Layer 9 of a small transformer language model trained on English Wikipedia (19 layers, counted from 0, width 128).
A neuron adds its activation times its output weights to the MLP's output. To switch it off is to set its activation to zero at one token and run the rest of the model.

Output weights of the MLP neurons that the questions are about. A number n stands for n times 0.0034.
n26: 7 -19 28 30 20 -22 32 -10 -36 73 -41 18 12 -42 34 -14 14 2 -4 7 15 3 -37 37 3 39 30 -14 -3 0 -37 36 -18 -2 28 -2 4 10 -15 -28 -43 6 54 -59 -56 9 23 -32 -30 61 -34 -17 -1 10 -5 -34 -40 -1 -3 -52 -10 -7 -28 -14 -8 -67 27 23 8 -18 -2 7 15 18 27 -4 -19 -7 -28 24 54 1 -61 1 -32 -17 31 11 18 25 -32 21 -4 49 -20 -38 -11 -1 15 -16 0 -20 -2 2 37 8 15 33 -9 -20 -53 -16 15 -79 -19 34 1 -6 30 -29 -2 15 0 -7 2 -11 42 21
n28: 3 28 21 12 -23 -33 8 -16 -2 10 -9 30 6 1 53 20 -23 -37 25 60 23 -2 47 -24 43 13 -5 25 28 19 33 -9 8 21 -12 -11 5 11 13 7 10 38 -16 12 2 25 -4 5 -36 4 -27 14 -8 52 46 -29 9 -33 16 4 -18 26 46 -4 37 9 -12 -32 36 -41 40 8 27 -33 1 16 23 29 14 -17 10 12 -12 -9 -8 -6 -17 11 -17 -52 24 -51 0 -15 14 7 -35 7 9 28 -54 44 -37 57 18 -46 -64 -37 -7 -32 -85 7 60 1 0 -26 33 -22 -46 -4 16 -30 -51 -81 15 4 35 37
n37: -14 10 2 -62 16 -9 14 18 19 46 2 21 -5 39 -22 -3 -7 -2 -14 -11 8 23 16 9 54 -23 -32 -20 -28 3 12 -10 44 -10 -39 13 53 2 13 18 26 0 10 73 -26 -20 -34 7 -32 -49 35 -20 -15 14 45 -11 18 -72 12 19 10 19 -2 -60 -11 8 5 45 6 4 15 -34 -3 -30 -22 7 2 -17 0 26 40 29 25 4 8 -9 17 12 -41 -73 58 20 28 -14 -5 -4 17 -1 -66 -21 -2 -55 37 -13 42 0 -20 35 -32 6 -15 -72 -22 -22 16 6 -1 10 32 35 -3 -34 -32 19 -4 38 -14 19
n38: 36 -40 30 -27 -44 -58 7 -1 39 -51 54 27 -1 76 -1 12 -34 -16 -3 -19 -14 65 21 20 -39 -7 9 -29 5 -39 5 13 -26 9 19 -7 21 54 11 7 -35 -64 -2 -18 -20 -28 13 -21 11 -14 11 3 -15 37 -15 1 43 16 51 21 -76 -8 13 11 -11 -30 -22 0 -19 5 31 42 -25 -63 8 -35 37 27 -7 15 -4 -57 -1 14 -14 28 10 32 -14 43 6 50 -9 20 22 -23 -9 17 9 -6 -25 52 26 29 30 8 -25 -37 4 -11 36 67 30 -17 5 12 -58 -6 -10 -10 23 9 2 9 -60 -17 -34 -35
n43: -30 -36 36 0 30 -3 -5 13 18 34 -9 10 21 24 28 -2 12 -47 -13 34 78 46 -8 -6 -3 0 -22 -30 -47 6 5 -34 18 11 -6 5 22 -40 -7 16 35 -13 9 48 -24 3 -17 -3 -69 -26 -6 14 46 -2 16 16 22 21 21 22 9 -9 -48 9 -8 -3 -18 4 -29 27 -13 -66 -20 -6 71 -10 -25 10 -34 3 40 -30 -32 -34 -14 22 15 -47 -10 46 55 -27 29 8 6 49 14 -14 27 -5 -8 -6 -26 17 31 9 31 48 7 20 -21 1 -35 -34 33 64 6 -22 15 -1 -48 19 -32 25 -57 36 12 -25
n44: -64 -4 28 -27 32 27 -18 -62 -84 -12 0 17 -36 27 38 -4 7 -7 -26 -13 41 22 21 2 -38 7 19 42 -13 53 -2 -9 41 47 20 -7 -32 -31 -12 29 -13 -20 -12 -1 35 19 -9 10 3 -22 18 16 -10 -15 27 16 24 17 -4 51 -18 -20 17 -53 -17 -13 18 -25 19 -9 0 -1 -11 -48 18 -20 5 34 3 18 3 -12 62 -25 59 -53 36 -18 3 60 18 21 -2 -18 4 -17 -2 -2 57 -21 -47 -1 37 -40 7 30 18 46 56 -27 -14 -18 -26 -2 10 -17 8 -15 -2 -26 29 -41 -23 1 22 -2 -42 -5
n63: 54 19 -2 1 -21 -17 6 -23 18 34 2 20 14 32 8 57 -22 14 -32 -37 32 1 10 5 22 7 17 -65 -44 -7 4 -26 -45 -8 61 -12 33 -16 -2 -4 -13 -36 18 -13 -25 17 -19 -18 44 -3 14 32 -35 -2 43 2 25 8 33 -13 -31 29 25 51 -14 -10 31 -9 -16 -18 29 5 15 17 -28 1 -18 -32 14 21 -2 45 28 -1 27 24 -79 -28 23 37 0 -19 45 34 -14 -37 37 11 43 -11 31 -11 -10 -2 -26 -21 -42 -37 -53 -27 28 14 -26 -10 -25 -28 -5 -56 -22 -6 6 -29 18 14 -12 8 22 66
n82: -12 19 13 -57 8 21 7 33 -13 -33 44 6 2 28 -51 -50 -39 43 14 -1 4 -10 21 36 10 13 -70 -23 -9 25 15 83 57 -5 -8 -23 43 -4 9 21 -20 -61 -15 12 43 -26 6 -15 7 -25 -37 21 21 -24 -7 35 -28 -30 9 68 11 20 -61 5 2 -43 16 9 22 9 28 -30 22 5 23 -12 11 -21 -4 40 -28 -17 -42 -48 4 -70 -25 14 14 19 -9 -42 -6 -21 8 3 4 23 27 12 23 28 41 12 -25 -15 4 -22 51 17 -50 5 13 4 51 24 36 -42 -18 -47 -26 -12 -15 -22 7 3 5 28
n89: 6 55 26 24 -41 2 -7 -7 -11 23 13 -12 25 7 -35 -1 -8 65 27 -35 14 -23 -6 -1 -12 -6 6 -34 -26 -12 -74 -41 -1 13 -64 21 40 -21 -33 19 -12 7 -16 -2 -3 -23 28 -25 -46 30 1 6 -14 -21 15 -33 0 -5 30 46 -33 -24 19 38 -18 17 40 -60 -7 17 17 3 3 3 3 40 55 26 -26 0 -28 -46 3 18 1 4 -42 1 -37 54 30 -20 -12 3 21 -23 3 7 38 38 -24 59 40 -7 52 -22 2 -10 -7 23 -20 22 15 6 26 8 -21 -6 -54 1 -35 -2 35 32 -27 18 -28 51
n93: -6 47 23 -49 28 15 42 -29 15 -31 -20 -24 0 -4 14 29 3 54 -4 -15 9 -36 -16 18 -28 -35 22 -9 -14 28 5 -19 65 -5 -10 32 -12 23 -10 9 71 9 -23 -47 -3 5 -46 27 -66 -44 37 -31 -7 28 8 11 -3 26 -46 -43 12 -13 -21 27 -24 -2 22 -30 22 19 -3 46 0 6 2 -59 29 8 55 -47 21 -51 -30 5 -56 27 39 0 -4 -21 -29 -40 -42 -29 15 -13 -6 21 -51 -7 -26 16 38 -23 29 38 5 -24 26 10 -32 27 -3 -47 21 16 -6 26 23 -8 -11 4 -52 22 -19 29 -28 24
n98: 11 32 -14 -60 28 33 -42 -11 -4 24 -2 14 37 45 -13 -24 -28 -20 -31 -33 -31 -23 -53 -21 -17 -25 15 -17 -28 15 23 -37 -40 -33 -36 11 -7 -23 36 -7 -27 60 -8 -1 40 -1 -2 6 -42 -36 23 -4 20 17 -10 -2 59 -29 -70 5 36 -13 -6 6 -10 1 39 -1 -20 12 -12 26 -4 -12 -2 7 -44 -10 -18 -55 -6 17 73 -10 4 17 -17 15 78 11 -31 52 23 -22 -21 -35 -24 -46 33 13 -24 15 -6 -25 8 22 -13 15 -9 -20 37 -70 -25 -21 -9 -8 20 14 18 -11 28 -18 7 -5 28 -5 -9 25
n104: 45 18 5 23 -30 3 -4 -22 -15 -25 -21 -1 -5 -49 19 -19 -31 -22 21 19 34 -23 -42 -5 -24 2 6 -3 66 6 12 -25 -52 51 -1 -30 18 -3 35 7 8 19 -4 20 -20 35 5 -64 11 -26 -44 -13 -8 2 4 -71 4 22 -43 -9 63 -42 3 42 -17 29 8 -31 -8 22 -1 -41 91 -19 71 -15 -27 -6 14 14 -43 -45 24 -23 43 -39 29 12 -7 32 7 -24 20 4 13 -43 -22 -3 -9 -22 -22 13 -6 -30 55 -12 -2 11 15 14 8 -19 18 22 46 30 -9 9 -26 3 -31 14 45 17 15 -48 47 -21
n109: 28 3 -40 -3 -16 -22 -49 11 43 -8 -20 -2 -68 -8 3 -9 25 32 -3 18 -18 44 -27 34 -47 -36 -1 -44 -21 -9 -30 -15 -19 -1 15 24 -42 30 42 37 -1 -18 32 -15 -15 -6 -1 61 -25 5 20 8 16 -22 -24 -25 -2 38 -32 75 -59 -25 29 54 7 48 -25 -54 31 -7 -21 -7 -22 11 23 40 12 -13 15 -33 -23 2 -55 24 24 11 24 9 35 31 5 29 41 -36 -21 -6 38 15 -13 2 20 17 -36 -34 -6 -18 14 -25 -12 -7 61 27 -13 -39 15 -16 -36 14 -14 1 -10 15 -8 16 18 11 26 3
n198: 25 -46 47 20 -14 3 -40 -12 6 -38 -34 35 -22 21 10 30 22 22 -27 16 -20 24 14 56 -5 -8 -26 31 42 -45 17 -26 -16 -2 -37 26 -29 10 -2 16 3 16 -40 21 -40 22 10 16 -33 24 27 0 42 -10 35 12 -27 -36 17 -7 -44 23 1 -46 12 24 36 -37 -2 14 11 -11 -13 7 -46 3 -48 -71 -44 -23 -55 4 4 22 0 21 -24 2 5 22 26 7 5 17 6 95 28 34 -17 -24 -5 10 20 -26 8 23 -10 -37 -7 -19 4 45 9 -44 2 2 -22 -21 -17 -21 4 -14 13 -21 -29 8 23 -8
n228: 1 -8 -8 17 -21 39 29 53 -3 -39 5 38 -15 -10 -47 52 42 -24 0 3 11 7 -11 -22 -25 -40 42 -40 21 -20 25 -23 -22 5 -4 -9 -5 35 -21 -10 16 -2 16 7 -9 13 72 16 50 14 3 5 -21 25 12 -26 20 2 11 5 54 17 27 -7 13 24 -10 10 12 7 -20 -63 -84 -24 -36 -11 -9 17 28 -45 11 53 -5 66 20 25 -11 -27 -18 45 -31 14 -16 11 49 55 -9 35 -9 34 -56 66 13 -8 -45 28 51 34 7 -28 12 -5 0 -2 21 -22 15 9 -21 -32 18 -11 18 -2 -7 -4 -37 -5
n241: -9 39 3 -61 -23 28 -30 26 -10 11 35 2 -9 6 6 1 11 20 87 23 -37 -31 -6 -41 3 -14 26 -18 32 -22 -47 18 25 19 -27 -42 17 3 25 -9 -38 -36 19 1 -18 44 -17 22 0 -66 -11 -29 -42 -29 -18 15 36 10 -21 -12 35 18 28 26 7 -12 -13 7 -32 -16 25 19 38 -11 -22 -23 -52 11 31 -4 -36 34 -6 6 7 -2 -33 9 7 -37 -13 -36 -18 9 8 -11 -45 -38 29 22 27 -9 37 -1 -15 -22 -2 -54 -23 53 26 13 25 12 -18 -14 -17 4 4 60 -31 -29 53 22 10 26 -62 37

Each question names a token from some text and the token that comes next. It shows the activations a of the neurons there, in the order above. A number n stands for n times 0.054.

Then comes g, the gradient of the next token's log-probability with respect to the MLP's output, scaled to length 1. A neuron's effect is roughly proportional to its activation times (output weights . g). A number n stands for n times 0.0035.

"Gu", then "ard "
a: -8 -13 3 -4 1 3 -16 4 -1 0 1 2 6 1 -2 -6
g: 16 47 -41 41 27 25 -36 -1 54 24 -33 47 -28 -8 -12 51 14 7 -16 -21 -3 -5 -10 21 42 9 -16 38 -3 -21 -37 1 -10 10 -17 -23 11 22 30 15 23 -1 -22 17 18 -6 15 -21 15 -53 -12 41 -11 -26 35 51 16 4 -2 -24 15 7 -31 -16 -3 34 -25 -31 -12 -12 19 11 -33 -25 16 15 -45 -6 -16 -28 -15 3 3 11 26 -15 -15 -63 5 -7 -19 4 19 53 5 -12 25 15 7 11 -28 6 16 -28 -20 -30 3 25 28 -31 47 7 -55 31 -29 -24 -34 -28 -30 32 -12 -28 27 29 -14 0 1 -6
Which neuron, switched off, raises the next token's probability most? n63

"ri", then "tion"
a: -8 -7 -14 6 -1 -2 1 -11 3 0 -4 2 -10 2 -5 -3
g: -5 -32 26 -1 -42 1 17 43 -2 20 -42 17 10 -4 -27 28 0 20 36 17 21 -6 -10 -18 51 -42 18 11 -35 3 -28 -12 -8 10 74 18 -21 -12 -18 2 -57 -18 -37 7 -6 22 16 -4 1 30 1 16 8 4 -37 4 -7 7 -32 -46 -1 22 23 1 -29 -26 -4 30 11 -34 -3 36 -58 -1 52 33 22 7 32 5 4 4 -20 -30 39 21 8 -20 19 -45 1 3 -35 2 -34 -4 8 4 24 -8 31 -46 2 -45 21 0 -24 -28 -56 -29 22 13 -23 5 -28 5 17 28 -10 20 5 0 10 -24 39 36 39 10
Switching off which neuron hurts the next token most? n82

"–", then "10"
a: -4 0 48 9 -3 2 4 4 -9 1 -1 4 1 -3 39 -2
g: -5 -18 26 -36 72 -31 -6 0 44 -21 -5 3 -54 1 34 -3 2 28 -41 -47 -30 44 19 14 0 -5 -6 27 -8 7 0 16 33 -34 18 -27 -13 -15 -34 -9 -1 -30 15 -29 -39 65 10 28 32 27 -26 -5 -11 42 36 -49 30 -7 21 27 34 22 -8 -12 -16 6 -34 -1 15 0 48 5 -17 -8 -46 27 16 -27 -8 18 -21 41 19 30 -6 -10 23 -13 -8 -28 -6 5 -19 -28 5 24 -13 39 -33 -8 20 -4 -22 -13 21 -3 17 -17 49 10 -13 -24 21 -12 -22 17 -7 -4 -39 -28 -35 9 0 47 -13 2 -32 -9
Switching off which neuron hurts the next token most? n37

"ke", then "e"
a: -5 -4 -3 3 9 -4 -3 -5 4 -8 4 -7 4 1 -11 9
g: 5 -12 -17 -20 -9 17 -26 10 9 10 -38 -36 -20 14 29 -38 -8 6 8 42 -74 10 -31 -18 24 -7 -10 -19 -30 -22 -21 28 -32 -34 22 23 -13 -5 13 11 -20 4 38 6 47 -10 2 -8 -10 -11 12 -3 34 -54 10 6 -17 1 -11 34 -84 -6 -21 -1 50 1 16 22 -3 6 -12 -1 55 35 30 13 7 41 35 15 -9 -30 -23 0 6 -2 16 22 -11 9 -15 -16 26 6 -20 -3 38 -30 -13 -17 30 5 -46 -15 15 10 43 -21 25 -15 -36 40 -45 0 50 8 38 -6 39 15 -1 -26 -7 -18 -14 2 36 -30
Switching off which neuron hurts the next token most? n228

"sol", then "ve "
a: -1 -2 -2 2 -1 -3 0 5 7 2 -4 0 0 -14 5 -2
g: 7 -29 -15 37 -22 38 -37 56 3 4 12 -11 32 9 -29 16 -10 0 26 -14 -27 -1 57 -24 1 21 17 14 -12 -14 18 -45 -11 -31 45 16 -9 -15 8 -4 -15 -11 -30 3 19 -11 -1 37 15 -17 -49 -57 9 30 29 8 -9 38 -47 -8 13 -29 -3 -21 14 -46 -7 -4 19 -5 40 -23 -27 35 -57 -3 9 -36 15 -11 17 -9 -15 32 -15 4 44 37 -2 -1 -3 8 -38 -7 -36 58 -19 17 1 52 -21 -27 24 49 22 37 -40 14 18 -10 39 -27 -7 -5 2 -6 -6 7 -15 -30 -1 -12 18 -27 -27 -3 -3 29
Which neuron, switched off, raises the next token's probability most? n198

"i", then "-"
a: -2 0 0 1 -6 67 5 5 -4 19 -7 1 -2 -1 -31 0
g: 44 -40 38 -51 20 -5 17 1 16 -2 -12 4 3 -6 -25 -16 -55 3 -44 -21 -2 -26 27 -16 -10 -25 -2 -30 -31 -25 38 -6 -17 16 -4 7 -19 -14 -37 44 15 9 9 -24 -36 23 29 13 20 3 -4 -15 16 7 -1 -17 -7 9 36 12 -28 -42 -19 -10 43 -22 -19 -29 6 25 17 11 21 -41 -8 -16 -5 5 6 16 -4 10 -10 2 -14 -5 36 25 7 7 1 8 -32 19 80 18 39 -8 1 26 -28 23 -8 -34 -84 -50 -34 -6 34 8 30 4 -25 13 4 -21 25 4 38 -15 36 -10 55 41 16 10 -5 20
Which neuron, switched off, raises the next token's probability most? n228

"| ", then "0"
a: 4 -6 -4 2 -3 -1 -4 0 30 10 3 -31 -2 -3 14 -3
g: 31 -13 15 32 -61 27 26 11 0 -17 18 0 50 -36 -32 5 -4 -14 5 -27 -18 -9 -11 -8 31 -12 -30 -1 -20 -8 21 24 -28 -27 -16 -18 6 4 -24 20 17 -27 6 43 45 15 23 -30 -14 10 2 1 -15 6 -19 26 -16 7 8 1 5 -68 -24 -13 -12 -13 35 -49 -17 65 5 30 -23 7 41 5 20 -7 4 21 -3 48 -6 -5 1 -2 -35 9 -2 -20 -32 -9 -6 2 -5 -31 -18 75 -8 7 9 27 -35 74 3 -49 53 -20 12 -5 9 33 -46 36 10 26 -27 -15 -20 23 7 -22 8 0 -7 -17 -9 -8
Which neuron, switched off, raises the next token's probability most? n104

"ell", then "os"
a: -2 3 -8 -5 12 5 -1 1 -6 1 0 0 1 1 7 -3
g: 11 -4 -68 -67 13 5 -25 -38 -24 31 65 10 -18 6 -47 -35 -17 -25 -47 30 14 -28 16 -23 -26 8 14 5 29 30 22 -1 15 51 -30 13 50 19 -4 -1 -2 24 -21 6 23 44 -28 0 15 -16 -20 29 -4 8 -25 -11 24 -1 -15 27 15 -19 -24 -17 3 17 -10 -13 -14 -17 -6 -15 9 -20 64 6 12 12 10 5 -15 -31 -29 -33 -27 27 -18 3 -3 -1 33 -5 30 0 40 12 44 -25 5 -16 -17 31 9 -4 30 59 24 -8 22 9 -43 -37 28 1 11 24 -29 30 -3 -10 -43 -26 2 -4 -27 -15 15 -6
Which neuron, switched off, raises the next token's probability most? n37

"million ", then "people "
a: -1 1 0 -5 2 6 0 2 -1 2 0 -2 -6 -31 -1 1
g: -36 -19 -10 -15 -28 5 4 -6 -26 -27 11 28 42 28 -44 -6 -13 25 -8 -36 -23 -13 -21 6 17 -17 -13 8 -30 -26 16 -36 21 -16 16 -41 -16 21 5 -7 2 5 4 -3 22 30 -4 9 4 -29 62 -19 2 -57 -17 -9 -24 -8 -2 -18 13 -22 -11 15 -13 32 -39 8 23 22 -6 -10 34 -21 27 -23 9 52 4 16 -12 -3 10 48 7 2 11 -10 82 12 -20 18 -3 37 23 2 -11 -25 25 49 32 27 69 18 -15 -14 32 32 -28 -8 -13 4 -8 8 -27 -9 -37 27 -12 -39 -31 2 -62 -15 13 45 -22 9
Switching off which neuron hurts the next token most? n198

"/", then "15"
a: 0 -20 -7 -15 -3 1 7 6 4 2 -1 3 3 -2 1 1
g: -19 38 19 -48 19 20 21 -24 -1 -17 40 21 19 10 42 5 0 10 -13 -18 -3 11 20 -21 -6 -9 37 -20 8 -51 -3 24 -4 -10 1 -40 -17 -6 -6 13 -27 -54 21 -67 -69 25 -40 11 32 -14 4 -39 -14 -16 10 6 -55 -12 10 5 18 17 -27 33 15 4 -20 13 50 24 37 -19 -17 -13 19 29 3 -21 -15 24 -38 0 33 19 -8 -14 42 50 -42 -37 -1 20 8 -1 6 7 -30 11 3 -40 23 34 -11 -34 -18 -17 42 19 -44 -5 13 14 25 34 -17 6 -29 16 26 28 4 -18 34 -16 8 -4 5 -17
Switching off which neuron hurts the next token most? n28

"; ", then "For"
a: 1 1 -5 1 -12 -3 -2 2 0 -17 2 -1 1 -1 0 -3
g: 10 52 22 -16 14 -16 34 58 22 36 4 7 49 -22 -2 14 -12 -4 -15 -36 62 -49 -31 -55 -11 6 -28 -13 -5 16 -53 -44 8 -10 -16 1 15 36 -15 22 25 23 11 -37 -25 -3 -28 7 -6 17 10 6 -7 -15 11 21 29 12 41 1 -27 -12 39 -12 -32 13 4 23 43 5 12 -32 52 26 -2 -5 0 18 -3 -20 -18 -31 -14 8 -18 -26 24 10 13 -44 8 13 -12 30 -34 15 27 5 9 -15 18 24 9 -21 -14 -10 -35 -45 -15 -21 -11 5 -34 -2 -9 0 18 -2 11 -4 21 -38 -49 11 39 4 -60 42
Which neuron, switched off, raises the next token's probability most? n93

": ", then "Gold"
a: 16 0 -6 1 32 -1 20 5 14 0 1 5 -35 3 2 2
g: 14 15 -1 7 8 -25 -17 33 17 -2 7 2 -12 -8 -30 16 -66 14 73 24 33 -17 10 2 -12 -30 -9 -11 19 -7 -10 -6 -11 -12 -12 36 -38 -27 -56 -20 -6 1 -27 22 -15 -1 23 4 -20 37 22 3 -37 -24 34 15 16 14 -29 0 -32 27 -16 -2 38 -47 32 -11 -1 68 -12 26 -11 -20 31 -29 -5 32 -14 -24 -11 -18 -21 -18 -26 -2 -35 -17 -10 -21 14 8 -1 3 28 22 14 12 49 23 -5 3 17 7 6 -54 80 34 -18 16 9 21 7 0 -8 -4 11 -21 -44 12 9 13 38 1 -28 28 -5 -64
Switching off which neuron hurts the next token most? n43

"ly", then "n"
a: -7 -4 4 4 -11 1 1 5 -5 1 -8 26 -1 2 2 0
g: 44 0 22 9 21 1 -3 -21 37 -38 22 17 -9 56 10 -19 27 13 -58 -3 -2 -1 -3 -16 8 18 25 10 17 -11 4 -37 -3 40 -19 27 -45 -15 -15 -41 -8 -2 -4 -8 -2 -42 28 2 -22 12 -19 36 -23 -12 4 10 19 -36 40 -2 61 -10 -25 2 9 29 1 48 -14 6 10 43 -49 -25 23 -40 61 23 19 15 -23 -53 -31 4 29 23 -37 -25 -34 14 5 23 13 9 -26 -23 3 -26 13 -10 12 -26 -37 28 36 28 -15 -42 4 6 22 9 35 -33 -19 7 6 -13 5 -26 -51 -26 5 -4 25 -14 -12 15
Switching off which neuron hurts the next token most? n38

"Date ", then "time"
a: 0 1 -2 1 0 -2 -1 6 0 -2 -7 19 2 -1 3 -6
g: 13 40 -36 27 4 -51 -15 -5 3 2 -7 -26 19 -11 -13 -3 -53 38 4 -28 69 -39 -7 -31 -13 24 35 24 18 0 -30 16 -19 22 8 -16 -13 23 -36 2 16 -17 -54 -15 -12 -2 19 -21 -34 -61 20 -6 4 -2 12 16 -76 7 21 8 -12 17 -5 22 1 34 23 34 14 -4 12 -47 1 -9 26 -50 30 26 -51 44 -15 38 -4 -19 -18 -25 8 -2 -42 17 29 26 -1 -3 26 4 11 -9 23 22 -10 -3 13 -10 -40 -26 -4 -13 53 18 22 13 18 38 -2 3 0 16 -28 19 6 -16 17 8 -48 8 6 4
Switching off which neuron hurts the next token most? n104

"; ", then "B"
a: 9 3 -8 -6 1 -9 7 4 16 -17 -1 20 -8 1 5 -2
g: -1 -20 -46 4 -51 -4 -21 14 3 21 -7 4 -28 -42 0 -11 -26 4 -21 -17 -4 -12 7 31 -16 24 10 -15 23 5 -32 -7 48 9 12 1 11 -11 51 -47 -49 24 27 17 -20 26 -3 -25 5 -17 73 15 -29 27 25 -8 -30 -6 8 -14 30 -10 0 32 5 -3 3 -22 8 2 -28 -15 -3 -6 -34 -5 17 3 -25 9 -21 46 41 -15 -33 -10 -22 -37 -19 20 -35 6 35 20 5 74 -10 41 -21 -21 15 -3 1 45 -19 -18 7 3 57 -15 -36 56 12 -7 2 -21 -45 -15 2 -16 36 6 22 40 1 -26 -6 37
Switching off which neuron hurts the next token most? n93

"ug", then "u"
a: -2 5 -8 1 -9 -7 0 0 -3 1 0 0 -1 1 6 0
g: -30 43 0 -18 1 -1 -45 11 -1 23 32 16 -30 17 -4 -5 12 23 -36 12 5 -30 -13 -63 -7 6 9 10 0 -30 -10 12 0 5 0 23 4 -12 19 28 5 27 -1 1 6 33 43 -8 3 -39 -42 -51 -20 -25 -43 -10 -23 4 14 17 32 11 -1 -19 24 -22 -3 27 12 -9 56 0 11 16 7 -13 44 -47 9 13 -23 -68 8 -13 2 -62 -20 15 -18 7 45 24 9 41 -22 -14 6 11 -1 33 15 1 -36 17 32 28 11 44 53 11 -26 -22 11 18 13 2 17 6 -7 -58 -28 25 27 -29 -5 -48 -42 -8
Which neuron, switched off, raises the next token's probability most? n44

"a ", then "six"
a: 1 0 -3 -21 -4 1 -1 -6 0 -2 -19 -4 -2 -7 0 1
g: 51 -60 -21 -30 45 -12 24 0 7 10 48 -26 -25 7 13 19 -48 2 21 4 10 10 -40 9 -25 39 19 37 19 -70 -19 12 43 0 28 -4 -13 13 -1 11 22 -12 -37 6 -11 31 -3 16 16 -9 -50 40 10 -15 -31 -28 16 24 -39 -2 -31 -58 -19 0 35 -26 32 -22 9 -7 -25 6 17 -30 5 14 0 -4 16 29 20 10 4 -32 -2 4 24 14 -42 -12 -23 3 -14 9 20 -5 -21 30 -3 -50 30 -5 48 -8 -9 -15 -44 44 -4 -23 -13 32 -4 -5 48 13 14 5 1 -2 29 -34 -20 -40 -3 18 23 -6
Switching off which neuron hurts the next token most? n98

"* ", then "2"
a: 0 -3 -1 1 -1 1 -3 4 57 0 2 -13 3 1 4 -5
g: -19 26 -23 23 -6 33 -28 13 -19 8 -4 32 3 -10 -10 -7 47 2 26 25 18 13 -4 1 34 33 30 0 -26 22 -25 -32 -9 -50 -5 -1 8 -31 14 -2 -38 18 -8 -9 16 7 33 -38 -27 1 -30 4 12 12 -36 31 -19 -5 4 -24 -22 21 30 12 -11 -8 -25 12 -5 24 3 -6 -27 30 -6 -7 10 30 -31 -19 -22 7 67 7 -11 -26 2 44 -12 7 -5 -2 -4 -17 -3 -15 34 -20 21 -62 61 -9 12 -3 4 -62 69 26 45 3 17 -1 -33 -18 37 -16 -11 4 -35 -3 -87 -17 5 9 -17 17 -25 29
Switching off which neuron hurts the next token most? n89

"ati", then "ves"
a: 8 -1 0 -6 9 -2 -3 35 -7 0 -1 15 3 -8 3 -6
g: -49 -31 -60 1 23 10 -3 -26 -11 -40 1 -2 41 24 -16 -20 -15 -19 -21 23 -46 3 11 21 -17 2 3 24 -11 -2 21 -35 -18 3 -13 9 -12 -12 53 -6 39 6 0 3 32 -89 12 -30 -33 22 21 32 17 17 18 25 8 -29 -1 -17 -25 66 -5 -12 3 31 14 29 1 6 2 35 -20 -9 -40 13 -11 45 12 -8 -24 36 26 7 4 -36 10 -18 38 52 0 29 -43 -4 2 22 17 5 22 -26 -33 31 -5 -25 -18 13 26 -34 -31 19 26 9 8 -3 28 5 -6 -53 14 9 8 -33 5 -25 -16 23 -23 -10
Which neuron, switched off, raises the next token's probability most? n104

"ros", then "."
a: -3 1 2 1 2 -1 -4 -6 3 -2 -13 0 23 -10 -1 4
g: -3 17 22 -17 -34 -4 -47 -5 15 -12 -5 -15 38 17 15 -6 -30 -3 8 -16 -49 -9 -13 8 -13 -56 -20 -40 1 35 32 46 23 -3 11 -27 -44 -28 4 -1 -39 8 -1 18 -2 3 7 4 45 11 -6 60 62 31 -34 31 12 -38 -17 -17 -25 -31 -4 -21 -3 7 10 -5 -20 19 -37 14 14 27 -39 -8 20 -18 41 25 3 14 8 10 8 -2 15 25 4 6 -1 11 17 33 -42 1 17 46 8 -6 -10 -14 -6 11 14 0 1 -39 0 14 21 37 -44 14 -13 22 -69 18 -30 68 -9 -50 -6 -2 18 25 -1 -39
Switching off which neuron hurts the next token most? n109

"50 ", then "million "
a: -1 -16 0 -5 3 10 0 3 3 4 6 0 -2 -18 -2 5
g: 50 -7 3 -18 -18 -15 -18 -10 21 4 -7 2 -16 -22 20 -15 -31 -18 -42 -20 -10 -16 -25 12 -6 18 17 -31 -36 -53 -27 24 -14 30 34 -9 -70 -26 17 22 -2 -8 10 0 16 13 16 -3 -24 -32 14 -1 9 34 3 14 26 16 -3 55 -9 13 11 -5 17 -37 -4 -18 45 11 -41 36 46 20 24 25 -45 -59 8 -13 -22 -14 23 -20 19 -47 -31 13 15 15 -10 -1 -28 -1 -31 5 -48 15 25 5 20 5 -2 13 -6 -9 -10 -8 48 14 -13 6 -28 30 67 26 38 26 -19 18 58 -45 20 7 -17 16 9 -15
Switching off which neuron hurts the next token most? n44

"erg", then "ing "
a: 5 1 4 21 2 -7 1 -2 1 6 -2 -3 8 3 -2 56
g: -23 41 5 -47 28 11 58 -29 21 -17 23 4 17 -28 -48 -30 4 7 -23 -13 -3 -64 23 4 -37 -6 5 8 -31 22 -7 -57 3 -27 5 11 -4 -24 -22 -9 -4 -30 -28 27 -36 4 -27 16 6 14 0 20 8 4 6 51 8 -20 -23 15 -17 -35 37 16 -33 28 -37 14 26 2 21 14 44 -7 -48 26 -5 1 -1 -51 -9 -5 49 36 1 19 -21 41 21 18 -15 -5 -14 -14 17 4 40 -6 23 -39 14 -4 52 13 4 -11 -24 -3 9 9 28 37 -46 -36 -12 9 14 15 4 26 -2 -6 29 26 -20 28 -52 1
Switching off which neuron hurts the next token most? n241

"2", then "× "
a: 7 -1 0 1 -11 3 2 -2 -1 3 1 -4 -1 8 -15 -11
g: -3 12 26 -16 19 49 53 -5 -39 -38 11 44 -20 31 25 -20 13 20 28 -21 -33 -8 4 29 27 -21 3 -9 -18 -9 34 -24 -7 7 9 -16 -2 -11 -22 39 -18 8 13 -5 -1 13 24 30 -25 34 -51 18 -17 12 2 -1 2 24 -14 18 -27 36 1 -4 -18 -3 31 35 47 -3 -13 -17 22 9 4 11 4 17 -1 -45 3 -17 -33 21 -4 -18 -2 -49 -38 -27 5 2 31 -31 -39 29 40 -16 1 -4 -5 33 -12 34 31 -28 -2 14 -63 -1 -20 -28 -20 4 -67 39 13 -4 34 -17 -34 30 8 4 -73 -5 16 -31
Which neuron, switched off, raises the next token's probability most? n43

"1 ", then "| "
a: -24 1 0 0 -6 -1 3 -3 -3 2 2 5 18 -9 0 3
g: -1 -10 -8 -22 -18 -51 -1 3 -13 24 2 -13 25 34 0 11 26 44 -6 -47 22 30 -24 9 36 -54 -16 -4 22 -2 -14 -12 -35 -4 -12 20 8 27 -32 -7 58 3 33 4 16 -24 -16 12 3 -1 0 23 -26 -30 -11 20 21 -37 -3 -4 -3 2 16 43 10 -27 7 -22 16 25 -3 5 -59 -5 35 17 -25 -16 23 4 -18 5 -31 -7 29 23 13 -4 -14 -35 28 -6 10 38 31 16 -17 -25 -20 -23 13 19 3 -19 -4 7 44 -49 -36 48 15 -58 -21 72 23 -2 7 -13 -9 -36 -24 48 -27 -53 19 3 -19 36
Switching off which neuron hurts the next token most? n26